Layer 14 of a small transformer language model trained on English Wikipedia (18 layers, counted from 0, width 128).
A neuron adds its activation times its output weights to the MLP's output. To switch it off is to set its activation to zero at one token and run the rest of the model.

Output weights of the MLP neurons that the questions are about. A number n stands for (n - 500) times 0.0014.
n60: 497,614,446,489,403,503,367,535,453,615,566,439,497,729,664,656,471,606,605,442,500,627,351,515,339,551,355,511,589,531,489,416,420,492,476,538,529,484,202,379,529,533,588,678,535,437,557,390,474,403,546,487,503,380,490,406,568,383,582,523,546,507,398,433,473,372,497,490,458,494,380,601,645,771,600,699,490,500,367,553,343,398,440,480,442,592,492,400,505,598,497,486,500,530,664,550,497,439,562,523,598,576,547,434,412,444,500,492,356,526,329,683,447,516,467,423,421,551,345,626,513,625,536,489,560,616,450,550
n140: 512,385,246,481,500,436,500,428,405,500,663,592,670,451,572,594,407,611,583,628,395,515,330,564,260,685,443,464,397,558,364,665,495,348,559,529,484,686,461,626,470,568,571,432,726,482,509,374,493,540,620,695,443,412,585,485,443,551,569,660,518,472,532,478,599,472,623,415,503,426,531,498,464,440,297,483,563,437,464,424,607,395,469,524,542,518,545,515,497,618,542,493,562,384,264,514,539,488,531,522,548,464,578,422,495,498,432,478,389,566,428,529,618,443,403,542,436,556,408,565,400,445,556,542,464,500,492,484
n146: 470,646,537,417,387,571,492,622,462,662,431,574,495,307,432,650,466,497,487,490,485,463,541,405,751,376,470,381,495,481,624,503,484,594,678,515,494,542,510,594,624,505,577,473,462,543,407,444,485,497,651,547,567,454,390,537,621,549,515,520,521,282,443,548,519,472,528,425,586,430,350,530,502,413,565,396,547,379,503,575,462,536,605,495,518,445,422,549,479,418,524,453,577,495,604,630,360,491,431,420,478,545,292,460,474,590,714,754,488,441,398,415,474,595,401,681,505,636,543,453,326,400,438,462,413,505,373,476
n159: 304,488,508,488,533,489,598,572,463,301,507,558,446,491,543,505,575,445,376,528,428,376,398,495,434,549,630,542,492,628,500,445,459,521,538,607,328,320,516,458,590,450,385,547,454,612,537,368,589,503,561,579,506,378,538,451,523,614,364,476,464,473,505,521,394,352,706,444,500,633,510,433,593,369,415,663,424,457,402,746,497,451,610,543,492,483,511,436,434,517,590,539,503,545,222,443,523,400,674,526,505,636,586,654,422,458,387,455,405,553,289,593,398,406,383,528,585,604,560,433,580,594,698,393,571,654,508,562
n195: 575,599,318,410,302,404,495,650,537,494,568,571,533,586,487,503,439,614,444,369,460,550,443,421,819,369,456,517,461,640,541,327,475,481,503,395,518,572,547,358,613,511,497,432,315,483,429,810,474,529,573,461,394,485,665,553,442,563,383,431,584,510,421,529,559,435,578,406,617,514,441,674,628,564,556,515,453,582,727,365,474,535,432,684,551,592,619,514,387,468,520,478,503,348,417,524,526,462,570,471,508,408,567,698,552,413,302,521,562,538,476,357,538,545,639,390,399,566,371,414,541,508,350,546,436,378,466,460
n209: 530,585,736,482,650,400,528,621,436,411,353,700,624,570,517,471,542,490,413,267,736,524,392,537,959,492,566,272,385,367,524,338,514,750,614,513,633,607,378,618,446,617,426,624,434,496,427,539,391,486,444,507,637,458,374,406,489,530,540,489,173,599,520,473,514,590,388,392,289,396,519,480,598,465,397,443,331,640,472,308,540,621,461,551,636,399,304,510,514,671,539,481,633,609,834,278,641,444,661,606,376,363,375,429,507,738,545,507,330,704,575,315,528,570,503,529,543,462,338,435,612,526,312,464,506,382,522,618
n257: 547,561,459,588,373,519,463,606,503,700,347,516,497,503,425,289,349,671,442,538,422,674,567,324,597,551,500,311,439,455,656,545,554,438,601,464,546,377,546,524,561,435,521,699,531,438,513,420,714,572,526,463,436,735,463,486,570,386,643,497,401,518,440,547,529,392,517,621,328,586,569,573,514,535,258,462,418,596,417,522,650,594,522,418,654,433,335,525,471,407,556,531,560,548,515,418,384,645,483,449,454,381,519,382,423,725,561,624,481,528,444,318,547,532,388,333,495,572,594,554,590,492,407,494,316,514,479,485
n260: 398,523,370,549,482,551,578,478,482,513,472,545,309,522,508,374,855,486,626,503,423,697,605,419,493,569,515,627,521,597,437,412,389,528,395,422,366,520,553,569,596,264,470,464,681,557,273,641,458,600,447,430,463,514,549,576,497,459,573,566,450,500,600,483,246,516,580,594,458,385,467,654,748,477,804,452,584,621,308,255,619,620,416,543,491,488,458,531,418,491,380,403,484,393,569,445,660,580,468,478,456,547,495,360,621,625,395,562,637,391,506,552,582,471,403,427,469,509,579,495,389,549,592,425,497,564,497,506
n276: 465,519,483,583,568,481,517,564,491,533,395,361,609,530,312,598,503,394,523,479,585,429,483,522,459,747,426,457,438,287,436,456,593,621,300,369,380,483,318,442,511,569,408,509,652,247,541,419,473,564,431,542,389,620,393,590,494,508,565,515,446,518,551,638,581,553,497,709,413,506,432,548,463,528,281,531,291,555,484,597,697,384,559,625,563,520,575,404,663,603,425,495,559,544,443,450,495,474,600,568,521,554,367,578,492,554,645,486,594,503,512,422,671,662,639,500,428,427,469,304,539,411,556,523,375,554,512,488
n299: 570,649,597,419,422,592,582,468,544,548,446,495,474,583,580,452,386,559,328,387,661,497,458,600,173,532,438,484,409,503,419,720,426,458,449,485,472,423,412,243,523,486,497,505,627,522,470,407,607,522,470,585,409,436,484,441,486,389,574,612,419,581,402,518,402,395,367,474,283,434,478,548,525,541,757,653,541,466,371,518,467,523,580,466,549,513,579,656,702,439,462,613,447,435,543,620,482,540,422,343,397,594,327,397,500,553,608,444,444,543,413,819,346,602,578,566,429,500,627,510,516,530,612,486,525,492,497,593
n358: 483,631,524,396,545,344,550,536,583,430,450,588,482,628,599,618,634,569,596,534,392,626,313,646,292,475,484,391,530,441,500,523,706,491,578,531,583,473,389,509,503,518,662,546,546,561,593,396,463,385,433,638,465,528,368,512,516,387,589,619,436,460,316,451,454,495,494,535,515,621,547,230,514,623,705,460,514,400,604,550,637,310,683,483,409,410,515,664,727,265,411,567,707,516,366,540,520,479,627,481,466,352,386,604,426,489,555,296,503,392,429,732,413,512,551,398,492,485,513,432,485,492,594,352,270,401,617,451
n408: 666,669,532,589,511,419,469,531,248,707,398,432,312,444,674,348,415,564,461,427,456,620,497,527,306,770,448,447,356,340,330,762,553,558,265,557,665,427,493,522,490,665,500,550,630,500,434,540,450,395,414,563,661,399,658,669,293,517,510,598,443,456,424,622,371,383,452,444,377,424,503,658,543,399,260,558,353,566,679,426,654,467,445,555,784,398,640,346,773,603,597,588,427,613,549,558,361,560,706,367,665,482,529,633,514,433,406,443,531,766,268,653,351,465,480,497,497,598,592,480,555,304,390,536,445,539,257,471
n416: 486,427,497,310,443,654,438,600,300,490,560,381,453,538,612,675,435,506,479,402,419,348,370,475,415,367,625,470,536,635,436,444,488,693,571,565,513,479,525,491,589,630,554,539,436,340,513,491,568,331,524,385,440,536,491,512,450,503,424,691,512,410,374,503,506,566,286,505,338,396,602,442,385,693,744,693,647,520,483,412,423,478,385,486,517,354,445,425,397,385,448,609,393,603,459,578,436,693,778,472,472,491,393,427,366,534,462,326,661,708,404,481,562,670,506,544,602,562,484,469,529,541,607,470,650,562,589,567
n456: 402,683,532,519,641,428,420,407,396,547,521,583,503,627,661,544,381,567,521,546,470,560,416,453,338,571,379,468,513,500,584,647,528,472,407,599,594,629,502,615,573,521,566,574,587,460,448,234,468,323,503,490,348,541,345,331,533,490,552,475,529,553,483,378,450,502,612,414,551,538,411,578,625,411,629,554,446,434,467,414,486,555,589,430,422,531,420,386,606,500,287,540,577,502,397,343,417,467,450,481,359,592,572,542,590,394,581,455,514,541,444,563,465,409,544,550,610,482,570,627,528,618,678,447,579,521,337,529
n466: 414,581,449,503,614,489,420,524,614,512,314,576,574,589,546,484,385,361,536,424,497,335,497,402,520,457,441,553,706,566,344,494,497,546,417,595,521,514,539,340,468,438,492,613,546,571,411,668,511,270,413,428,441,456,503,444,587,419,548,467,674,450,539,601,554,420,606,453,614,534,431,505,484,506,530,390,492,364,622,402,564,471,712,508,348,575,557,343,373,436,423,637,606,599,512,604,529,430,573,497,432,517,600,531,473,505,556,452,460,314,497,442,570,294,445,526,571,425,500,766,500,528,627,463,620,378,592,731
n495: 518,469,503,641,549,282,494,590,591,578,424,411,482,588,503,434,520,688,669,627,432,457,521,281,544,630,552,259,650,566,590,510,530,357,649,410,533,439,384,560,689,578,376,596,511,404,497,556,526,667,382,415,383,486,455,393,561,581,506,438,568,598,471,585,488,489,500,446,494,484,316,500,298,449,533,409,573,467,504,331,424,458,558,461,437,518,531,613,524,296,666,495,219,678,800,450,497,458,589,413,497,386,458,329,413,561,682,729,456,441,665,347,409,589,457,424,524,561,500,468,595,554,459,635,483,445,547,491

Each question names a token from some text and the token that comes next. It shows the activations a of the neurons there, in the order above. A number n stands for (n - 500) times 0.011.

Then comes g, the gradient of the next token's log-probability with respect to the MLP's output, scaled to length 1. A neuron's effect is roughly proportional to its activation times (output weights . g). A number n stands for (n - 500) times 0.00077.

" Clay", then " | C"
a: 488,500,500,492,486,495,485,500,489,498,485,760,500,500,489,499
g: 485,645,595,746,552,369,451,387,470,486,705,611,551,637,625,324,495,591,590,535,632,436,700,297,470,502,430,489,464,277,526,844,535,434,609,397,513,620,660,484,424,453,321,503,559,476,551,373,333,704,550,638,498,531,585,277,418,417,281,509,620,415,409,390,463,500,459,646,784,624,621,348,493,460,421,488,593,474,547,370,550,530,371,436,376,396,385,492,760,546,549,530,352,570,577,663,625,416,332,728,253,370,568,412,545,515,496,469,597,501,355,633,549,538,539,561,519,387,449,417,421,574,504,336,347,496,415,354
Switching off which neuron hurts the next token most? n408

" lay", then "out"
a: 490,487,662,774,505,485,498,493,500,493,487,500,500,488,495,505
g: 526,572,379,397,541,440,431,666,520,485,603,510,308,597,400,606,602,395,491,554,402,433,765,511,463,505,578,520,672,396,496,436,394,711,516,386,659,494,537,524,418,431,647,517,497,717,533,470,528,608,463,355,482,459,536,770,500,639,396,385,432,282,440,451,610,408,793,433,398,588,496,464,479,312,490,345,334,268,684,637,519,438,359,272,502,597,465,451,514,569,561,493,613,519,383,485,803,300,359,702,677,408,697,507,540,545,655,449,375,515,644,514,410,215,475,388,487,570,652,445,408,494,638,509,499,525,402,332
Switching off which neuron hurts the next token most? n159

" |", then "\n\n"
a: 500,508,590,497,487,499,500,490,489,500,488,495,500,487,511,486
g: 284,384,715,260,599,480,359,440,569,519,656,463,576,358,314,598,591,479,615,430,529,533,423,443,542,514,262,504,587,685,557,444,513,492,473,502,570,479,487,671,497,567,543,373,568,512,458,472,595,360,731,478,212,447,556,616,490,561,341,388,415,512,451,580,526,642,614,684,434,295,495,699,642,424,412,409,698,341,555,561,384,580,512,325,544,307,724,343,291,614,405,355,600,427,412,403,539,440,426,396,610,506,608,444,506,569,690,736,710,434,477,632,613,622,568,596,342,375,553,605,562,539,363,551,399,331,564,417
Switching off which neuron hurts the next token most? n146

" fin", then "ib"
a: 544,500,550,605,490,495,499,498,513,500,500,499,497,633,542,511
g: 621,562,507,492,457,685,382,456,687,239,525,508,464,437,314,632,463,209,348,383,454,468,601,511,619,333,500,518,328,372,355,469,467,580,550,537,536,451,709,573,370,391,318,468,389,515,567,443,397,609,618,545,486,470,437,559,647,723,451,472,528,433,672,510,496,587,350,443,622,512,450,537,757,416,611,435,392,703,500,469,483,530,488,540,583,605,580,480,389,559,475,481,660,353,418,487,586,570,193,573,674,681,568,283,537,401,391,656,618,375,529,642,598,554,412,696,425,454,287,651,519,526,433,394,246,642,447,717
Switching off which neuron hurts the next token most? n146

") |", then " F"
a: 499,500,485,485,490,498,500,514,549,499,489,495,497,500,510,600
g: 550,782,550,494,438,254,533,536,421,546,544,446,637,596,555,467,374,358,502,422,323,526,813,437,413,408,749,304,447,662,741,482,468,551,479,441,406,444,226,520,541,367,466,575,347,460,383,535,483,635,266,527,710,553,476,401,511,554,668,553,426,444,493,497,458,736,441,576,607,726,460,470,249,533,637,530,305,549,657,673,554,557,485,425,543,529,346,604,494,223,611,541,466,523,462,533,482,634,553,406,404,491,355,561,504,448,688,318,544,578,386,405,326,436,446,602,421,461,582,433,414,589,551,576,476,747,520,440
Switching off which neuron hurts the next token most? n495

"az", then "ar"
a: 500,485,500,500,498,487,499,500,489,500,500,500,499,698,554,500
g: 293,456,487,650,563,252,750,523,699,617,425,613,432,497,413,457,407,671,603,433,603,635,547,485,519,473,312,403,589,368,694,672,513,533,452,439,400,406,549,442,411,490,479,471,405,459,405,450,620,397,534,673,515,685,449,501,505,450,521,342,340,546,509,219,440,701,433,329,495,468,379,454,642,396,564,357,524,516,516,574,493,531,572,579,374,656,521,805,600,484,509,528,477,400,434,216,666,557,548,534,396,514,379,574,813,515,560,643,634,646,391,603,593,389,617,344,525,629,487,246,403,348,514,417,607,324,545,420
Which neuron, switched off, raises the next token's probability most? n466

"85", then "'"
a: 486,500,500,500,500,485,500,498,719,487,492,500,500,492,486,498
g: 432,616,439,449,504,609,367,552,680,637,337,390,495,532,451,327,688,563,539,502,526,379,491,515,423,485,270,395,375,520,486,763,243,485,521,716,488,579,340,275,400,760,398,649,402,536,320,230,618,586,382,458,485,358,398,635,651,461,602,418,633,392,538,440,330,575,506,492,402,475,475,625,759,694,552,498,640,562,395,538,679,605,648,476,555,435,532,541,669,454,625,473,404,498,669,488,581,514,570,287,463,469,443,326,597,506,544,633,388,631,473,513,612,474,554,402,254,636,348,484,637,350,531,454,510,406,581,426
Switching off which neuron hurts the next token most? n276

" typ", then "ography"
a: 497,489,597,611,497,500,494,485,499,500,498,500,499,496,488,514
g: 423,407,741,445,495,331,449,601,564,559,461,548,351,522,454,494,566,409,410,504,488,573,471,691,518,463,413,499,648,499,380,330,569,561,392,588,528,619,687,376,546,508,509,413,512,499,587,404,500,429,275,524,654,524,574,374,162,422,345,337,527,509,564,547,778,559,553,412,689,466,440,591,458,460,449,720,613,359,564,437,614,523,565,264,508,600,406,493,476,647,760,422,655,580,411,173,628,519,489,458,504,502,412,480,691,408,488,464,597,417,576,637,367,420,382,386,389,584,622,632,524,421,870,405,399,378,395,642
Which neuron, switched off, raises the next token's probability most? n146

"den", then "–"
a: 487,500,500,500,485,491,490,487,496,500,494,500,500,572,494,500
g: 740,265,520,401,523,535,571,354,640,601,436,555,437,461,374,518,443,559,343,441,556,396,550,344,570,499,498,551,581,720,400,507,327,356,499,517,535,620,571,441,503,421,657,443,501,585,316,579,333,493,564,419,540,372,522,695,478,585,199,599,568,486,754,640,474,553,403,505,632,425,748,204,483,673,507,338,497,342,500,563,504,397,373,515,271,573,723,423,544,463,595,639,539,573,450,572,469,559,628,402,728,499,231,549,572,354,329,464,536,479,453,421,427,462,347,397,405,600,597,535,480,697,646,646,581,648,484,367
Which neuron, switched off, raises the next token's probability most? n456

"'", then "\n"
a: 500,633,500,500,499,497,490,498,485,485,497,498,500,497,485,500
g: 424,312,573,302,530,693,311,649,348,492,513,519,754,398,582,711,511,556,606,595,399,649,406,562,417,637,240,589,488,484,339,545,610,543,608,578,698,549,538,499,440,384,499,252,580,626,512,552,487,585,442,690,471,420,428,655,614,343,426,568,401,518,343,495,648,409,799,395,689,435,488,753,679,414,525,490,436,334,381,380,518,441,474,498,612,481,576,450,472,628,294,438,486,232,496,488,459,392,597,662,460,572,542,418,439,498,564,658,310,475,461,483,427,472,487,422,246,548,397,437,562,646,384,697,492,469,559,432
Switching off which neuron hurts the next token most? n140

"ing", then "ful"
a: 500,485,488,502,579,489,495,496,500,500,485,500,499,491,497,498
g: 638,478,270,673,484,258,590,380,614,445,201,452,446,493,485,429,465,456,628,469,379,349,474,477,451,499,346,523,576,410,431,508,575,485,420,565,455,526,469,537,518,624,628,576,440,418,120,576,246,645,530,425,547,408,411,592,480,546,665,617,504,497,460,325,592,375,523,852,202,559,657,647,608,707,555,481,366,528,710,566,451,491,345,551,472,561,649,492,526,494,354,570,494,421,572,550,483,578,376,518,484,569,250,632,633,345,563,536,623,631,407,687,573,524,375,452,469,587,344,463,475,592,385,574,615,655,581,496
Switching off which neuron hurts the next token most? n195

"24", then "',"
a: 485,500,499,500,500,487,500,492,772,496,500,500,500,498,491,500
g: 747,388,536,691,456,564,675,552,282,418,350,183,641,427,345,507,399,394,608,472,680,557,396,488,414,524,598,587,408,440,431,418,684,507,442,514,485,463,549,563,582,402,448,411,428,554,715,540,440,541,685,492,459,786,476,397,438,363,386,282,521,621,585,383,552,492,430,409,556,413,515,389,384,495,535,465,403,542,604,570,561,251,425,530,658,737,410,317,508,620,474,280,600,529,321,557,449,473,655,624,509,556,334,569,595,540,485,469,676,449,575,580,434,695,620,548,603,321,361,760,317,470,482,531,323,557,585,606
Switching off which neuron hurts the next token most? n276

" process", then "ors"
a: 500,491,716,534,499,628,605,497,500,500,500,488,500,493,487,524
g: 547,457,570,578,497,514,570,533,600,524,403,603,498,530,453,349,437,598,392,550,334,753,777,326,448,565,375,364,616,408,407,677,634,410,520,554,567,761,467,657,495,494,779,636,505,532,499,255,645,296,537,489,485,490,367,527,371,616,630,471,565,538,382,357,496,432,598,454,374,529,665,687,598,595,501,585,619,398,524,397,445,449,601,380,461,640,385,530,608,408,500,499,402,674,388,429,484,549,441,442,474,363,119,507,356,661,576,462,500,455,695,608,554,479,457,395,274,349,479,432,231,486,577,545,439,402,448,727
Switching off which neuron hurts the next token most? n257

" Tom", then "ov"
a: 485,499,500,487,499,485,495,499,551,572,500,490,497,487,648,537
g: 559,510,470,301,493,518,541,488,369,414,491,565,528,594,471,522,538,474,203,422,439,622,416,533,517,521,390,747,478,485,362,403,497,424,397,771,706,461,391,476,428,553,421,819,487,530,450,779,560,269,591,592,623,571,164,518,418,544,389,451,559,645,403,688,629,556,363,639,277,596,421,496,306,461,421,474,516,390,695,411,531,640,428,576,540,338,449,386,485,362,567,428,640,689,372,308,450,537,606,584,464,420,513,645,303,579,568,544,630,427,443,601,501,498,595,536,410,396,558,455,583,540,489,538,638,306,589,708
Switching off which neuron hurts the next token most? n466

"\n", then "24"
a: 485,493,485,560,485,493,486,498,494,492,485,494,486,496,485,492
g: 300,483,500,429,594,453,613,324,661,459,544,456,393,372,508,303,647,733,529,622,556,466,613,592,452,591,435,526,205,526,460,271,391,564,393,417,414,523,738,541,772,541,404,601,697,568,442,533,347,557,556,520,412,405,420,572,538,490,625,538,448,505,589,543,286,317,435,522,436,577,506,500,644,563,541,484,422,384,382,469,606,737,568,661,298,481,406,568,561,407,484,320,318,349,484,538,740,464,570,608,451,452,669,608,565,562,574,693,678,512,331,677,512,579,281,572,604,479,612,423,415,422,507,388,483,399,481,216
Switching off which neuron hurts the next token most? n159

" Latin", then " text"
a: 500,499,486,494,552,509,500,493,497,485,688,500,500,500,494,486
g: 753,401,496,468,479,302,423,544,432,564,368,448,518,534,729,460,488,472,541,632,382,403,566,640,469,551,583,608,475,510,434,550,555,620,576,281,449,589,695,346,670,369,516,518,572,197,587,723,394,467,403,417,542,566,606,674,554,618,569,451,389,347,637,393,418,435,554,409,516,200,506,601,512,548,420,551,705,388,427,636,452,286,383,353,771,540,451,629,462,343,410,434,542,447,236,537,414,560,509,420,479,503,654,565,399,314,661,778,455,374,392,423,600,480,660,363,550,686,608,487,466,456,385,625,506,547,515,552
Which neuron, switched off, raises the next token's probability most? n358

"h", then "uj"
a: 488,500,500,500,500,500,500,500,500,703,485,499,487,531,485,493
g: 667,576,655,384,598,399,498,590,639,528,623,269,507,502,307,571,570,604,525,497,451,507,321,624,424,550,470,454,506,835,437,600,590,329,602,352,520,568,560,490,525,558,564,533,556,398,690,638,639,387,471,733,566,444,520,506,611,357,474,463,329,397,780,375,650,306,513,393,515,402,501,523,248,665,464,417,392,532,421,753,328,438,350,536,393,534,424,568,573,410,494,678,446,625,319,496,315,544,411,415,369,357,599,506,425,453,545,643,582,197,492,437,427,300,666,551,709,490,567,443,475,614,499,492,467,605,429,453
Switching off which neuron hurts the next token most? n299

"al", then "or"
a: 500,486,500,500,498,500,498,500,488,547,531,500,500,489,485,501
g: 618,596,567,496,544,647,516,616,666,511,312,777,501,581,649,423,389,565,462,555,447,654,744,362,499,477,313,661,676,584,464,494,504,592,511,558,627,639,385,518,542,391,498,643,446,560,470,499,766,380,583,412,458,578,307,549,292,510,569,519,548,659,578,292,417,570,347,494,485,422,522,724,618,612,464,449,483,488,302,457,585,387,712,204,356,377,464,471,731,556,527,484,484,638,394,428,523,492,243,396,330,467,260,442,452,607,507,395,588,649,489,500,509,520,347,300,336,452,476,426,423,540,521,317,625,494,578,388
Switching off which neuron hurts the next token most? n299

" on", then " p"
a: 493,500,504,616,494,500,493,532,500,495,503,500,493,492,494,498
g: 729,622,555,534,457,505,372,666,600,431,429,680,545,484,554,477,508,526,435,358,543,574,346,392,487,437,702,379,600,279,444,280,371,374,603,532,639,619,650,717,581,193,454,489,380,495,486,415,425,724,559,331,543,667,675,330,518,534,394,588,525,465,563,634,475,573,416,726,406,280,586,498,427,579,515,632,581,640,445,418,457,219,491,501,487,477,580,410,474,378,508,656,505,319,749,532,401,711,646,650,611,540,441,497,389,415,279,414,700,487,572,474,539,538,439,373,427,450,386,389,572,483,444,412,520,650,356,455
Which neuron, switched off, raises the next token's probability most? n159

"sh", then "o "
a: 494,493,500,500,500,504,490,499,488,489,500,499,500,652,497,499
g: 622,533,749,400,486,588,482,548,462,265,528,228,644,438,486,663,398,187,601,500,633,504,533,420,569,422,550,597,476,506,339,627,785,371,559,533,654,584,625,448,604,507,419,490,487,555,667,424,321,467,464,515,479,514,290,387,269,529,416,526,476,406,628,585,600,338,646,515,663,397,270,450,371,633,497,534,363,515,514,459,422,259,565,284,478,528,518,553,639,536,446,618,745,461,306,688,497,552,375,429,371,563,475,650,485,467,600,530,708,627,553,562,467,569,446,386,538,544,363,447,531,560,779,458,408,392,473,410
Switching off which neuron hurts the next token most? n456

"| L", then "oss"
a: 555,500,498,498,485,500,493,500,490,561,486,509,712,499,500,499
g: 709,357,348,352,470,414,417,523,597,595,487,503,527,463,594,425,389,527,567,583,406,455,420,542,403,537,585,508,738,297,398,666,594,189,442,486,452,492,516,476,300,550,571,576,533,445,359,518,383,309,636,652,500,448,467,370,433,531,402,398,481,632,338,508,533,454,515,474,350,511,544,449,263,498,406,603,425,359,840,458,483,588,285,478,630,384,510,610,538,489,438,651,377,544,503,620,407,604,664,521,465,629,733,536,302,557,486,563,615,405,559,340,546,851,548,320,532,576,547,701,602,597,727,660,396,410,438,560
Switching off which neuron hurts the next token most? n416

"ions", then " of the"
a: 500,488,497,492,722,568,496,485,500,498,500,730,498,500,500,493
g: 482,641,233,508,279,476,516,482,319,490,572,633,607,509,561,512,383,475,362,452,560,437,317,647,519,361,455,532,417,510,537,527,475,402,457,500,396,627,661,553,608,519,584,502,443,441,231,545,585,535,509,382,524,456,416,524,408,599,684,216,419,441,585,622,507,410,907,383,459,677,525,538,670,445,672,372,342,585,628,313,385,484,440,591,323,551,587,479,393,346,497,680,562,566,421,720,289,547,535,341,480,440,577,623,460,571,483,464,600,724,577,480,466,438,608,593,533,801,482,359,591,528,584,337,618,346,480,428
Switching off which neuron hurts the next token most? n195

" ", then "14"
a: 500,499,485,500,500,518,497,660,610,500,485,499,491,600,486,500
g: 471,686,354,266,583,513,598,557,554,431,521,413,518,439,641,485,442,787,556,561,626,467,663,412,445,624,626,534,267,525,640,473,444,642,491,409,268,554,712,505,606,600,524,277,613,508,592,346,334,531,517,609,443,412,493,531,415,475,512,528,334,684,443,556,368,470,633,582,569,658,556,486,502,542,492,524,608,408,400,406,501,425,422,416,520,299,417,806,438,479,446,229,519,290,507,626,720,537,506,576,623,506,640,609,620,509,455,191,424,510,469,375,446,532,301,566,560,718,567,485,371,539,349,394,378,484,613,294
Switching off which neuron hurts the next token most? n260

" Win | ", then "3"
a: 588,500,494,488,489,500,489,692,485,499,487,485,485,500,500,486
g: 512,407,557,769,510,473,367,518,481,358,438,546,616,694,541,546,395,519,371,474,376,598,258,467,524,361,533,491,687,564,385,783,465,527,545,479,516,265,409,494,308,424,545,579,333,591,345,725,555,397,643,540,485,396,320,595,583,505,437,444,569,473,407,579,583,573,576,506,469,513,312,470,467,411,546,460,448,406,800,476,533,338,474,606,590,405,601,420,517,462,516,563,582,621,553,644,229,562,328,336,535,504,634,356,384,543,470,428,372,575,461,442,500,381,682,537,509,450,368,533,495,575,405,649,662,495,585,975
Which neuron, switched off, raises the next token's probability most? n260

" | S", then "W"
a: 498,500,492,500,492,500,500,496,487,585,485,752,570,493,495,499
g: 576,453,494,335,491,588,422,381,393,589,627,515,401,586,324,551,537,625,298,485,252,272,601,584,484,531,330,216,437,564,662,723,560,486,797,468,447,478,314,783,573,499,431,632,508,429,405,601,432,571,602,183,455,365,542,469,549,627,612,549,551,453,403,733,676,405,487,564,605,496,367,678,443,547,499,638,525,479,538,661,502,487,570,329,370,442,622,591,430,623,621,327,562,601,387,453,549,457,586,576,526,461,553,597,391,495,271,603,603,552,412,293,505,432,293,615,496,533,495,486,291,484,392,650,501,500,471,568
Which neuron, switched off, raises the next token's probability most? n299

" | Opp", then "on"
a: 494,498,497,485,487,492,500,492,489,500,500,640,607,493,487,500
g: 486,598,437,610,469,629,461,562,614,483,364,689,327,330,512,437,552,427,65,489,298,470,654,509,438,484,380,630,313,224,571,467,495,685,493,457,543,737,410,490,308,410,416,464,390,552,489,328,622,671,692,526,505,431,516,410,627,555,673,433,494,429,426,588,483,395,612,662,521,379,379,660,585,343,555,583,523,343,649,475,633,549,470,563,332,573,386,576,517,548,352,330,514,591,621,554,521,681,562,612,379,676,508,484,476,670,578,427,558,496,602,380,286,580,405,413,618,363,374,529,542,502,705,419,520,467,474,696
Which neuron, switched off, raises the next token's probability most? n416

", B", then "os"
a: 504,499,500,497,495,500,487,496,583,604,627,491,560,592,550,496
g: 515,639,695,427,393,408,582,530,328,425,498,388,611,517,470,680,481,411,629,442,672,493,312,405,552,456,569,766,719,457,303,428,650,341,456,732,628,490,623,412,598,405,621,616,432,514,385,593,541,436,403,676,644,589,438,340,398,361,514,390,517,406,562,647,386,391,502,535,436,588,467,403,250,577,497,486,337,539,527,573,439,385,326,536,634,326,537,288,513,470,668,638,604,567,716,472,355,667,537,712,356,500,355,572,529,572,695,504,581,387,509,504,357,567,477,407,354,672,550,532,360,556,623,281,352,357,499,553
Switching off which neuron hurts the next token most? n358

"antic", then " U"
a: 493,495,499,495,670,487,500,485,499,490,500,500,500,522,493,486
g: 680,405,432,528,412,413,266,510,736,547,635,434,599,470,237,549,552,373,550,482,676,629,612,574,559,519,504,623,377,503,539,592,703,610,834,574,623,374,517,445,241,529,393,489,495,591,468,589,495,378,552,688,630,264,424,536,402,608,500,422,518,454,633,666,604,330,503,338,325,435,493,402,313,500,633,378,444,469,513,660,405,594,480,591,341,521,425,451,530,539,386,529,414,488,474,542,421,591,372,436,609,447,588,300,494,570,663,785,445,566,573,343,264,569,402,699,591,464,340,478,265,514,450,465,459,618,557,452
Which neuron, switched off, raises the next token's probability most? n195

"\n", then "| L"
a: 517,497,489,608,488,487,490,486,497,486,495,493,491,494,488,485
g: 640,780,458,339,430,504,619,531,487,420,470,510,448,465,583,550,449,556,462,542,466,712,420,458,421,488,329,336,720,342,477,466,345,361,533,614,483,553,456,498,559,306,531,284,477,749,578,550,538,724,528,579,589,430,405,520,440,502,464,645,635,545,354,209,441,409,453,428,436,412,289,486,428,681,486,485,460,590,275,459,415,663,273,437,390,321,611,610,655,688,601,446,351,599,677,343,676,536,531,527,475,575,287,580,560,463,429,514,512,445,661,570,418,508,678,514,490,616,588,693,329,480,586,665,550,306,421,660
Which neuron, switched off, raises the next token's probability most? n159

" V", then "ose"
a: 491,500,500,500,500,490,500,487,624,496,498,500,715,712,614,497
g: 549,492,570,641,632,468,617,477,625,423,418,336,526,591,304,420,415,416,641,494,515,326,528,515,535,422,396,509,713,277,677,305,691,693,439,610,446,434,661,426,355,519,248,603,474,560,463,609,709,379,452,526,323,727,354,454,622,351,424,394,440,531,578,757,403,439,584,637,522,447,418,377,446,567,512,479,376,518,600,538,563,387,472,507,511,433,617,266,359,599,564,505,436,659,593,468,520,442,463,543,316,496,314,366,337,519,621,506,669,538,510,604,545,331,587,337,451,742,700,547,489,590,722,507,406,448,670,339
Which neuron, switched off, raises the next token's probability most? n456